Layer 4 of a small transformer language model trained on English Wikipedia (9 layers, counted from 0, width 64).
A neuron adds its activation times its output weights to the MLP's output. To switch it off is to set its activation to zero at one token and run the rest of the model.

Output weights of the MLP neurons that the questions are about. A number n stands for (n - 128) times 0.0047.
n22: 83, 95, 118, 91, 165, 126, 158, 174, 107, 128, 193, 170, 131, 134, 141, 126, 173, 110, 164, 154, 129, 75, 34, 161, 161, 157, 11, 150, 93, 133, 57, 48, 90, 170, 101, 99, 68, 160, 132, 173, 211, 67, 126, 156, 156, 53, 139, 201, 47, 185, 97, 100, 150, 158, 128, 146, 212, 109, 92, 141, 222, 109, 117, 116
n26: 70, 201, 221, 110, 90, 159, 118, 183, 190, 180, 122, 56, 125, 95, 114, 97, 28, 166, 130, 43, 159, 117, 61, 186, 172, 133, 161, 152, 111, 140, 126, 158, 159, 101, 102, 92, 153, 139, 108, 109, 96, 42, 103, 105, 89, 68, 172, 205, 154, 169, 178, 158, 98, 52, 122, 145, 171, 179, 146, 136, 89, 153, 165, 56
n28: 151, 163, 137, 161, 107, 73, 140, 137, 111, 98, 127, 52, 129, 172, 86, 187, 153, 86, 180, 139, 179, 111, 45, 173, 184, 163, 118, 119, 138, 131, 142, 180, 140, 107, 133, 14, 153, 129, 75, 57, 116, 165, 141, 196, 127, 139, 94, 91, 185, 134, 102, 139, 95, 76, 117, 126, 101, 84, 126, 128, 170, 167, 125, 184
n45: 122, 130, 99, 163, 62, 120, 141, 61, 139, 100, 141, 174, 136, 175, 79, 116, 87, 182, 193, 121, 153, 107, 89, 186, 139, 119, 108, 79, 137, 130, 115, 133, 169, 146, 201, 133, 163, 64, 153, 165, 48, 183, 105, 140, 101, 201, 91, 124, 71, 173, 139, 168, 140, 146, 91, 134, 128, 107, 150, 184, 70, 150, 39, 85
n52: 89, 131, 158, 99, 137, 142, 138, 105, 174, 98, 114, 123, 123, 97, 142, 139, 116, 139, 169, 123, 103, 134, 118, 116, 177, 116, 134, 148, 125, 136, 129, 117, 124, 114, 129, 134, 131, 132, 113, 169, 127, 112, 86, 114, 107, 126, 160, 96, 138, 157, 115, 109, 114, 111, 112, 129, 131, 174, 132, 111, 135, 157, 118, 133
n58: 92, 168, 102, 58, 168, 156, 100, 138, 78, 124, 97, 110, 135, 90, 158, 212, 120, 128, 133, 99, 158, 85, 116, 113, 135, 177, 172, 228, 142, 63, 141, 149, 201, 98, 158, 104, 94, 73, 119, 88, 189, 84, 134, 24, 93, 107, 134, 196, 91, 153, 105, 19, 189, 94, 120, 111, 184, 86, 164, 99, 204, 210, 214, 97
n157: 150, 183, 94, 132, 125, 98, 124, 99, 46, 137, 147, 213, 183, 189, 80, 180, 87, 189, 166, 67, 122, 127, 109, 159, 132, 76, 114, 148, 172, 70, 81, 144, 107, 105, 192, 193, 114, 148, 148, 164, 111, 63, 78, 130, 92, 147, 97, 158, 164, 87, 106, 136, 90, 107, 155, 122, 158, 97, 196, 121, 154, 69, 147, 141
n159: 152, 178, 150, 117, 169, 87, 125, 162, 78, 57, 194, 175, 76, 120, 135, 188, 97, 130, 90, 155, 63, 167, 152, 109, 69, 103, 135, 158, 177, 123, 137, 103, 84, 133, 132, 146, 97, 96, 139, 123, 97, 166, 154, 52, 111, 130, 103, 183, 150, 89, 119, 171, 113, 137, 125, 199, 106, 52, 151, 112, 196, 145, 134, 115
n188: 175, 173, 118, 188, 148, 60, 181, 96, 79, 148, 109, 155, 179, 147, 151, 50, 116, 132, 94, 92, 176, 75, 182, 148, 150, 39, 121, 91, 133, 150, 200, 100, 114, 77, 111, 162, 152, 191, 80, 116, 80, 79, 88, 178, 154, 97, 112, 107, 157, 133, 77, 144, 122, 77, 75, 151, 186, 211, 144, 164, 132, 126, 118, 162
n200: 150, 56, 90, 157, 130, 159, 118, 111, 115, 115, 101, 124, 161, 59, 50, 185, 122, 71, 107, 92, 126, 137, 121, 128, 115, 180, 226, 188, 167, 117, 150, 159, 148, 172, 138, 142, 99, 108, 101, 127, 114, 51, 192, 134, 132, 160, 170, 130, 142, 66, 86, 166, 139, 161, 100, 119, 122, 86, 84, 138, 105, 141, 198, 144
n209: 118, 128, 107, 119, 84, 80, 137, 156, 58, 191, 97, 133, 53, 154, 146, 152, 126, 102, 90, 164, 164, 97, 156, 71, 95, 144, 163, 140, 186, 133, 131, 158, 124, 154, 159, 78, 202, 170, 109, 94, 146, 137, 125, 151, 137, 113, 61, 84, 132, 122, 80, 108, 157, 124, 168, 108, 154, 89, 185, 124, 191, 192, 142, 66
n216: 134, 148, 172, 150, 76, 189, 128, 156, 122, 161, 153, 107, 158, 122, 62, 106, 70, 142, 67, 120, 127, 151, 76, 104, 186, 165, 171, 91, 164, 89, 180, 142, 134, 144, 71, 147, 98, 62, 147, 132, 142, 128, 195, 125, 180, 119, 78, 115, 154, 161, 118, 75, 174, 157, 142, 170, 94, 93, 140, 142, 39, 78, 125, 119
n244: 207, 130, 95, 132, 160, 106, 122, 102, 131, 141, 133, 85, 128, 141, 101, 44, 105, 131, 243, 202, 102, 127, 95, 122, 163, 130, 108, 126, 100, 77, 51, 166, 175, 145, 117, 95, 62, 179, 98, 131, 161, 103, 159, 60, 71, 106, 162, 221, 183, 114, 110, 177, 151, 86, 129, 206, 127, 147, 134, 109, 123, 142, 164, 50
n246: 181, 196, 7, 85, 101, 158, 229, 72, 193, 50, 137, 117, 109, 69, 166, 186, 133, 144, 35, 190, 133, 71, 135, 150, 138, 190, 87, 22, 160, 90, 165, 157, 192, 13, 138, 82, 178, 112, 78, 185, 59, 103, 237, 109, 110, 76, 59, 151, 155, 244, 130, 50, 181, 108, 149, 104, 224, 159, 162, 162, 107, 130, 89, 138

Each question names a token from some text and the token that comes next. It shows the activations a of the neurons there, in the order above. A number n stands for (n - 128) times 0.044.

Then comes g, the gradient of the next token's log-probability with respect to the MLP's output, scaled to length 1. A neuron's effect is roughly proportional to its activation times (output weights . g). A number n stands for (n - 128) times 0.0042.

" one", then "-"
a: 128, 125, 125, 128, 212, 130, 125, 125, 124, 145, 124, 173, 124, 128
g: 87, 77, 116, 158, 67, 132, 155, 133, 123, 150, 107, 149, 90, 165, 156, 143, 93, 101, 163, 112, 99, 101, 111, 173, 120, 160, 132, 160, 110, 160, 162, 112, 132, 148, 106, 178, 130, 107, 132, 136, 71, 128, 172, 99, 167, 197, 98, 103, 130, 115, 179, 124, 142, 138, 132, 110, 84, 115, 166, 120, 164, 89, 90, 114
Switching off which neuron hurts the next token most? n216

" people", then ","
a: 149, 128, 172, 125, 215, 125, 127, 189, 177, 126, 167, 175, 128, 192
g: 124, 88, 157, 107, 178, 171, 139, 135, 146, 100, 165, 119, 114, 127, 118, 205, 148, 89, 92, 141, 103, 163, 104, 148, 110, 157, 147, 139, 153, 124, 116, 150, 111, 149, 106, 191, 130, 114, 139, 127, 142, 118, 140, 15, 104, 119, 93, 115, 104, 112, 148, 154, 146, 153, 169, 102, 80, 83, 130, 103, 132, 116, 142, 129
Switching off which neuron hurts the next token most? n159

"===\n\n", then "M"
a: 124, 124, 124, 156, 197, 140, 147, 127, 129, 202, 150, 136, 137, 125
g: 158, 88, 165, 149, 112, 145, 109, 125, 157, 130, 56, 89, 93, 117, 85, 185, 144, 124, 170, 124, 165, 144, 151, 103, 135, 141, 119, 119, 179, 161, 142, 51, 155, 133, 122, 121, 131, 84, 130, 139, 133, 101, 130, 90, 162, 124, 171, 160, 118, 137, 46, 137, 71, 158, 103, 144, 156, 116, 139, 137, 133, 121, 126, 129
Switching off which neuron hurts the next token most? n200

".\n\n", then "N"
a: 135, 126, 125, 134, 190, 124, 126, 125, 126, 161, 186, 164, 140, 167
g: 135, 90, 108, 119, 130, 164, 141, 174, 132, 144, 163, 121, 115, 127, 100, 110, 97, 116, 169, 115, 156, 114, 150, 128, 103, 164, 151, 115, 166, 158, 220, 117, 148, 155, 77, 121, 127, 38, 154, 104, 131, 110, 124, 114, 111, 114, 171, 83, 120, 198, 83, 138, 80, 157, 114, 125, 117, 128, 123, 134, 131, 98, 107, 145
Which two neurons, each switched off alone, lower its probability most, in order? n216, n200

" S", then "B"
a: 127, 126, 125, 125, 219, 125, 134, 124, 126, 138, 148, 125, 129, 127
g: 105, 74, 95, 122, 99, 175, 113, 151, 129, 150, 74, 140, 137, 96, 99, 119, 113, 51, 153, 93, 142, 121, 92, 127, 154, 152, 67, 162, 117, 152, 162, 97, 150, 123, 138, 141, 137, 94, 103, 134, 139, 107, 232, 109, 131, 108, 130, 133, 165, 133, 131, 148, 110, 160, 135, 113, 155, 116, 157, 165, 165, 106, 134, 156
Switching off which neuron hurts the next token most? n200

"1", then "0"
a: 128, 129, 125, 125, 233, 127, 227, 128, 200, 127, 187, 125, 124, 166
g: 114, 83, 118, 70, 152, 99, 129, 162, 90, 141, 136, 115, 147, 122, 93, 64, 165, 124, 105, 102, 116, 114, 94, 149, 156, 100, 111, 169, 179, 135, 114, 110, 169, 131, 141, 110, 106, 194, 105, 178, 188, 88, 97, 129, 154, 129, 153, 123, 140, 139, 94, 117, 69, 143, 124, 176, 128, 141, 183, 117, 139, 155, 113, 140
Switching off which neuron hurts the next token most? n157

"!", then " Music"
a: 163, 128, 190, 124, 215, 127, 125, 130, 124, 127, 159, 155, 127, 124
g: 117, 114, 79, 90, 135, 112, 136, 66, 130, 148, 131, 81, 111, 139, 88, 162, 149, 123, 142, 132, 146, 128, 90, 96, 174, 110, 134, 148, 151, 151, 131, 152, 138, 75, 151, 100, 141, 90, 120, 108, 125, 114, 72, 123, 148, 149, 142, 154, 209, 117, 146, 123, 162, 154, 114, 89, 117, 82, 206, 131, 125, 191, 142, 138
Switching off which neuron hurts the next token most? n28

" lead", then " in"
a: 132, 125, 134, 126, 211, 148, 126, 127, 163, 125, 124, 164, 126, 169
g: 125, 145, 103, 148, 147, 117, 169, 204, 131, 143, 98, 129, 119, 169, 147, 111, 135, 148, 196, 139, 119, 167, 102, 77, 179, 87, 123, 98, 126, 83, 87, 124, 162, 117, 133, 145, 155, 140, 108, 151, 134, 136, 162, 178, 93, 80, 79, 133, 92, 133, 84, 133, 105, 154, 126, 166, 99, 82, 141, 146, 95, 127, 117, 91
Switching off which neuron hurts the next token most? n216

" elect", then "rop"
a: 124, 170, 141, 124, 203, 127, 127, 124, 127, 128, 127, 189, 162, 124
g: 111, 154, 126, 150, 90, 170, 124, 88, 116, 95, 177, 170, 150, 179, 150, 167, 135, 126, 158, 167, 118, 92, 131, 146, 92, 143, 142, 110, 109, 74, 123, 109, 132, 150, 96, 157, 113, 77, 110, 87, 176, 81, 80, 135, 132, 142, 119, 198, 98, 145, 108, 140, 96, 157, 90, 117, 130, 163, 145, 123, 79, 144, 165, 116
Switching off which neuron hurts the next token most? n244

" a", then " one"
a: 125, 126, 126, 126, 216, 125, 127, 126, 152, 126, 138, 137, 194, 127
g: 152, 185, 102, 156, 181, 118, 102, 106, 148, 134, 99, 155, 139, 136, 130, 122, 71, 125, 122, 143, 144, 122, 153, 148, 132, 111, 94, 101, 67, 153, 120, 115, 26, 138, 127, 130, 165, 107, 112, 193, 147, 121, 142, 166, 116, 116, 133, 87, 100, 102, 131, 139, 118, 131, 134, 151, 124, 215, 149, 147, 131, 102, 94, 115
Which two neurons, each switched off alone, lower its probability most, in order? n188, n52

".", then "D"
a: 127, 126, 160, 125, 226, 127, 128, 146, 125, 126, 142, 128, 135, 128
g: 123, 74, 138, 105, 107, 178, 165, 107, 113, 119, 103, 165, 109, 94, 136, 129, 131, 87, 155, 87, 109, 119, 120, 127, 98, 116, 134, 164, 113, 203, 162, 132, 161, 134, 125, 150, 105, 103, 105, 149, 104, 113, 125, 34, 158, 156, 147, 135, 163, 156, 98, 168, 71, 149, 142, 125, 115, 151, 135, 172, 182, 114, 103, 120
Which neuron, switched off, raises the next token's probability most? n28

" inc", then "orpor"
a: 140, 165, 125, 136, 218, 127, 135, 124, 125, 126, 141, 159, 154, 157
g: 130, 148, 128, 225, 138, 150, 85, 154, 172, 146, 97, 145, 142, 104, 112, 136, 134, 131, 143, 79, 122, 183, 84, 146, 138, 104, 68, 116, 130, 116, 114, 163, 117, 80, 76, 109, 117, 157, 111, 109, 128, 115, 131, 185, 142, 114, 154, 145, 143, 130, 135, 92, 137, 81, 76, 170, 108, 165, 148, 132, 163, 132, 94, 114
Switching off which neuron hurts the next token most? n26

" a", then " cap"
a: 124, 125, 126, 127, 214, 127, 124, 125, 146, 125, 124, 143, 168, 124
g: 167, 183, 111, 163, 164, 135, 122, 154, 136, 173, 124, 144, 156, 77, 153, 99, 129, 132, 186, 140, 141, 103, 72, 156, 182, 115, 77, 119, 129, 113, 67, 145, 76, 118, 122, 104, 143, 88, 118, 140, 151, 115, 119, 165, 100, 102, 98, 149, 112, 150, 142, 123, 153, 132, 139, 143, 110, 146, 161, 97, 44, 100, 119, 140
Switching off which neuron hurts the next token most? n244

".\n\n", then "=="
a: 137, 125, 125, 132, 191, 124, 128, 125, 126, 167, 173, 157, 137, 160
g: 105, 144, 77, 146, 140, 140, 104, 178, 117, 84, 153, 87, 167, 109, 167, 116, 128, 122, 84, 123, 186, 133, 103, 149, 143, 157, 112, 146, 92, 131, 81, 147, 88, 106, 132, 91, 142, 160, 114, 109, 136, 214, 145, 138, 138, 117, 125, 96, 135, 170, 128, 113, 115, 45, 114, 166, 129, 131, 118, 99, 146, 184, 147, 132
Which two neurons, each switched off alone, lower its probability most, in order? n246, n209

"an", then " singer"
a: 174, 128, 132, 127, 229, 128, 128, 124, 173, 128, 136, 126, 128, 124
g: 140, 97, 110, 139, 196, 126, 96, 105, 124, 131, 117, 108, 130, 95, 138, 139, 124, 107, 112, 127, 138, 113, 119, 103, 87, 97, 167, 165, 184, 169, 85, 159, 124, 114, 205, 130, 104, 110, 123, 109, 138, 112, 87, 138, 87, 132, 138, 128, 148, 95, 143, 181, 100, 162, 102, 150, 78, 110, 186, 177, 188, 100, 129, 113
Which neuron, switched off, raises the next token's probability most? n22

" new", then " album"
a: 124, 126, 124, 126, 209, 125, 127, 126, 126, 126, 124, 192, 130, 124
g: 146, 111, 114, 129, 163, 151, 124, 69, 155, 69, 128, 110, 79, 168, 134, 91, 108, 112, 169, 125, 116, 159, 123, 60, 170, 89, 158, 125, 144, 98, 101, 96, 123, 101, 163, 138, 139, 145, 134, 126, 143, 164, 183, 108, 80, 96, 95, 147, 189, 117, 127, 141, 150, 125, 128, 185, 88, 109, 166, 168, 123, 143, 138, 118
Which two neurons, each switched off alone, lower its probability most, in order? n52, n216

" his", then " H"
a: 133, 126, 124, 124, 199, 131, 127, 133, 137, 127, 132, 165, 157, 126
g: 101, 77, 51, 135, 77, 115, 149, 123, 162, 133, 136, 156, 102, 106, 162, 173, 133, 132, 92, 115, 162, 142, 140, 113, 116, 201, 135, 114, 123, 140, 205, 127, 148, 56, 112, 125, 103, 127, 133, 150, 122, 107, 149, 138, 140, 130, 129, 92, 139, 125, 157, 77, 153, 124, 130, 137, 195, 135, 119, 127, 139, 146, 73, 102
Switching off which neuron hurts the next token most? n216

" cont", then "ended"
a: 175, 170, 135, 134, 202, 128, 128, 128, 124, 127, 127, 180, 124, 124
g: 116, 122, 143, 76, 171, 151, 124, 131, 133, 107, 115, 175, 124, 56, 102, 137, 142, 117, 119, 164, 136, 177, 78, 136, 90, 88, 158, 102, 132, 152, 112, 179, 161, 156, 102, 117, 158, 164, 154, 87, 183, 137, 143, 105, 104, 81, 91, 78, 104, 127, 129, 184, 157, 126, 105, 162, 131, 115, 113, 149, 87, 120, 145, 154
Switching off which neuron hurts the next token most? n216

" the", then " ext"
a: 124, 130, 125, 125, 195, 125, 126, 124, 125, 125, 154, 185, 152, 125
g: 99, 160, 175, 133, 180, 94, 142, 130, 80, 129, 118, 119, 139, 134, 111, 88, 102, 153, 189, 146, 104, 125, 135, 133, 146, 76, 122, 145, 112, 156, 86, 130, 112, 211, 93, 112, 102, 82, 104, 136, 118, 114, 136, 179, 107, 139, 106, 186, 99, 110, 122, 155, 152, 142, 158, 151, 90, 176, 102, 142, 100, 97, 105, 165
Switching off which neuron hurts the next token most? n244

" al", then "ter"
a: 163, 133, 127, 145, 218, 132, 128, 128, 126, 125, 125, 134, 132, 126
g: 116, 109, 118, 137, 147, 113, 128, 106, 156, 157, 175, 63, 76, 190, 134, 187, 129, 161, 155, 148, 111, 122, 156, 124, 134, 92, 163, 97, 116, 125, 109, 79, 179, 142, 93, 140, 95, 146, 146, 127, 121, 154, 155, 153, 110, 195, 103, 95, 109, 145, 135, 101, 118, 174, 92, 66, 106, 114, 102, 134, 132, 151, 86, 139
Switching off which neuron hurts the next token most? n45

"ion", then "==\n"
a: 171, 126, 143, 124, 218, 127, 128, 161, 128, 124, 138, 131, 128, 125
g: 150, 102, 115, 179, 48, 154, 144, 193, 147, 188, 125, 108, 135, 140, 141, 133, 77, 95, 97, 136, 118, 125, 155, 142, 67, 113, 131, 153, 110, 96, 74, 123, 109, 158, 130, 147, 144, 133, 87, 118, 136, 124, 161, 71, 111, 119, 142, 131, 139, 151, 98, 153, 90, 109, 123, 152, 104, 168, 103, 125, 185, 157, 166, 135
Switching off which neuron hurts the next token most? n159

" t", then "al"
a: 138, 170, 175, 132, 219, 127, 160, 124, 126, 127, 144, 125, 180, 131
g: 161, 160, 103, 151, 86, 136, 114, 102, 171, 108, 152, 138, 114, 143, 154, 117, 111, 138, 196, 121, 124, 153, 116, 91, 127, 143, 139, 138, 122, 148, 124, 107, 116, 170, 89, 206, 81, 98, 113, 148, 107, 174, 104, 131, 133, 163, 118, 152, 119, 120, 88, 161, 92, 168, 162, 113, 100, 69, 149, 101, 91, 149, 57, 143
Which neuron, switched off, raises the next token's probability most? n26

"e", then " viol"
a: 155, 126, 129, 127, 249, 127, 126, 172, 128, 128, 152, 128, 127, 127
g: 136, 88, 159, 54, 139, 108, 83, 82, 114, 178, 129, 134, 161, 128, 159, 101, 145, 149, 133, 99, 147, 92, 103, 129, 178, 133, 137, 89, 193, 151, 124, 163, 116, 118, 147, 139, 121, 87, 122, 96, 86, 119, 91, 184, 108, 137, 148, 182, 133, 134, 153, 163, 88, 159, 78, 105, 143, 133, 126, 145, 104, 127, 110, 171
Switching off which neuron hurts the next token most? n52

" writ", then "ing"
a: 156, 128, 124, 132, 227, 126, 132, 125, 207, 127, 126, 189, 125, 222
g: 172, 151, 144, 159, 148, 133, 129, 72, 78, 181, 119, 159, 157, 223, 140, 156, 161, 126, 174, 84, 115, 135, 76, 103, 144, 116, 80, 129, 120, 114, 98, 129, 153, 111, 113, 141, 111, 114, 157, 168, 113, 122, 96, 140, 106, 35, 103, 145, 112, 126, 96, 131, 136, 126, 113, 146, 132, 119, 156, 113, 127, 159, 137, 115
Switching off which neuron hurts the next token most? n188

"inn", then "ers"
a: 125, 128, 185, 128, 239, 128, 127, 143, 174, 128, 161, 126, 127, 128
g: 96, 139, 126, 123, 73, 86, 97, 118, 178, 153, 168, 120, 104, 68, 70, 106, 128, 116, 132, 157, 75, 79, 131, 146, 127, 114, 105, 146, 152, 140, 96, 140, 97, 202, 188, 130, 153, 176, 167, 125, 135, 147, 119, 58, 122, 146, 166, 111, 144, 137, 128, 149, 122, 149, 131, 105, 153, 138, 112, 136, 131, 105, 126, 175
Which neuron, switched off, raises the next token's probability most? n188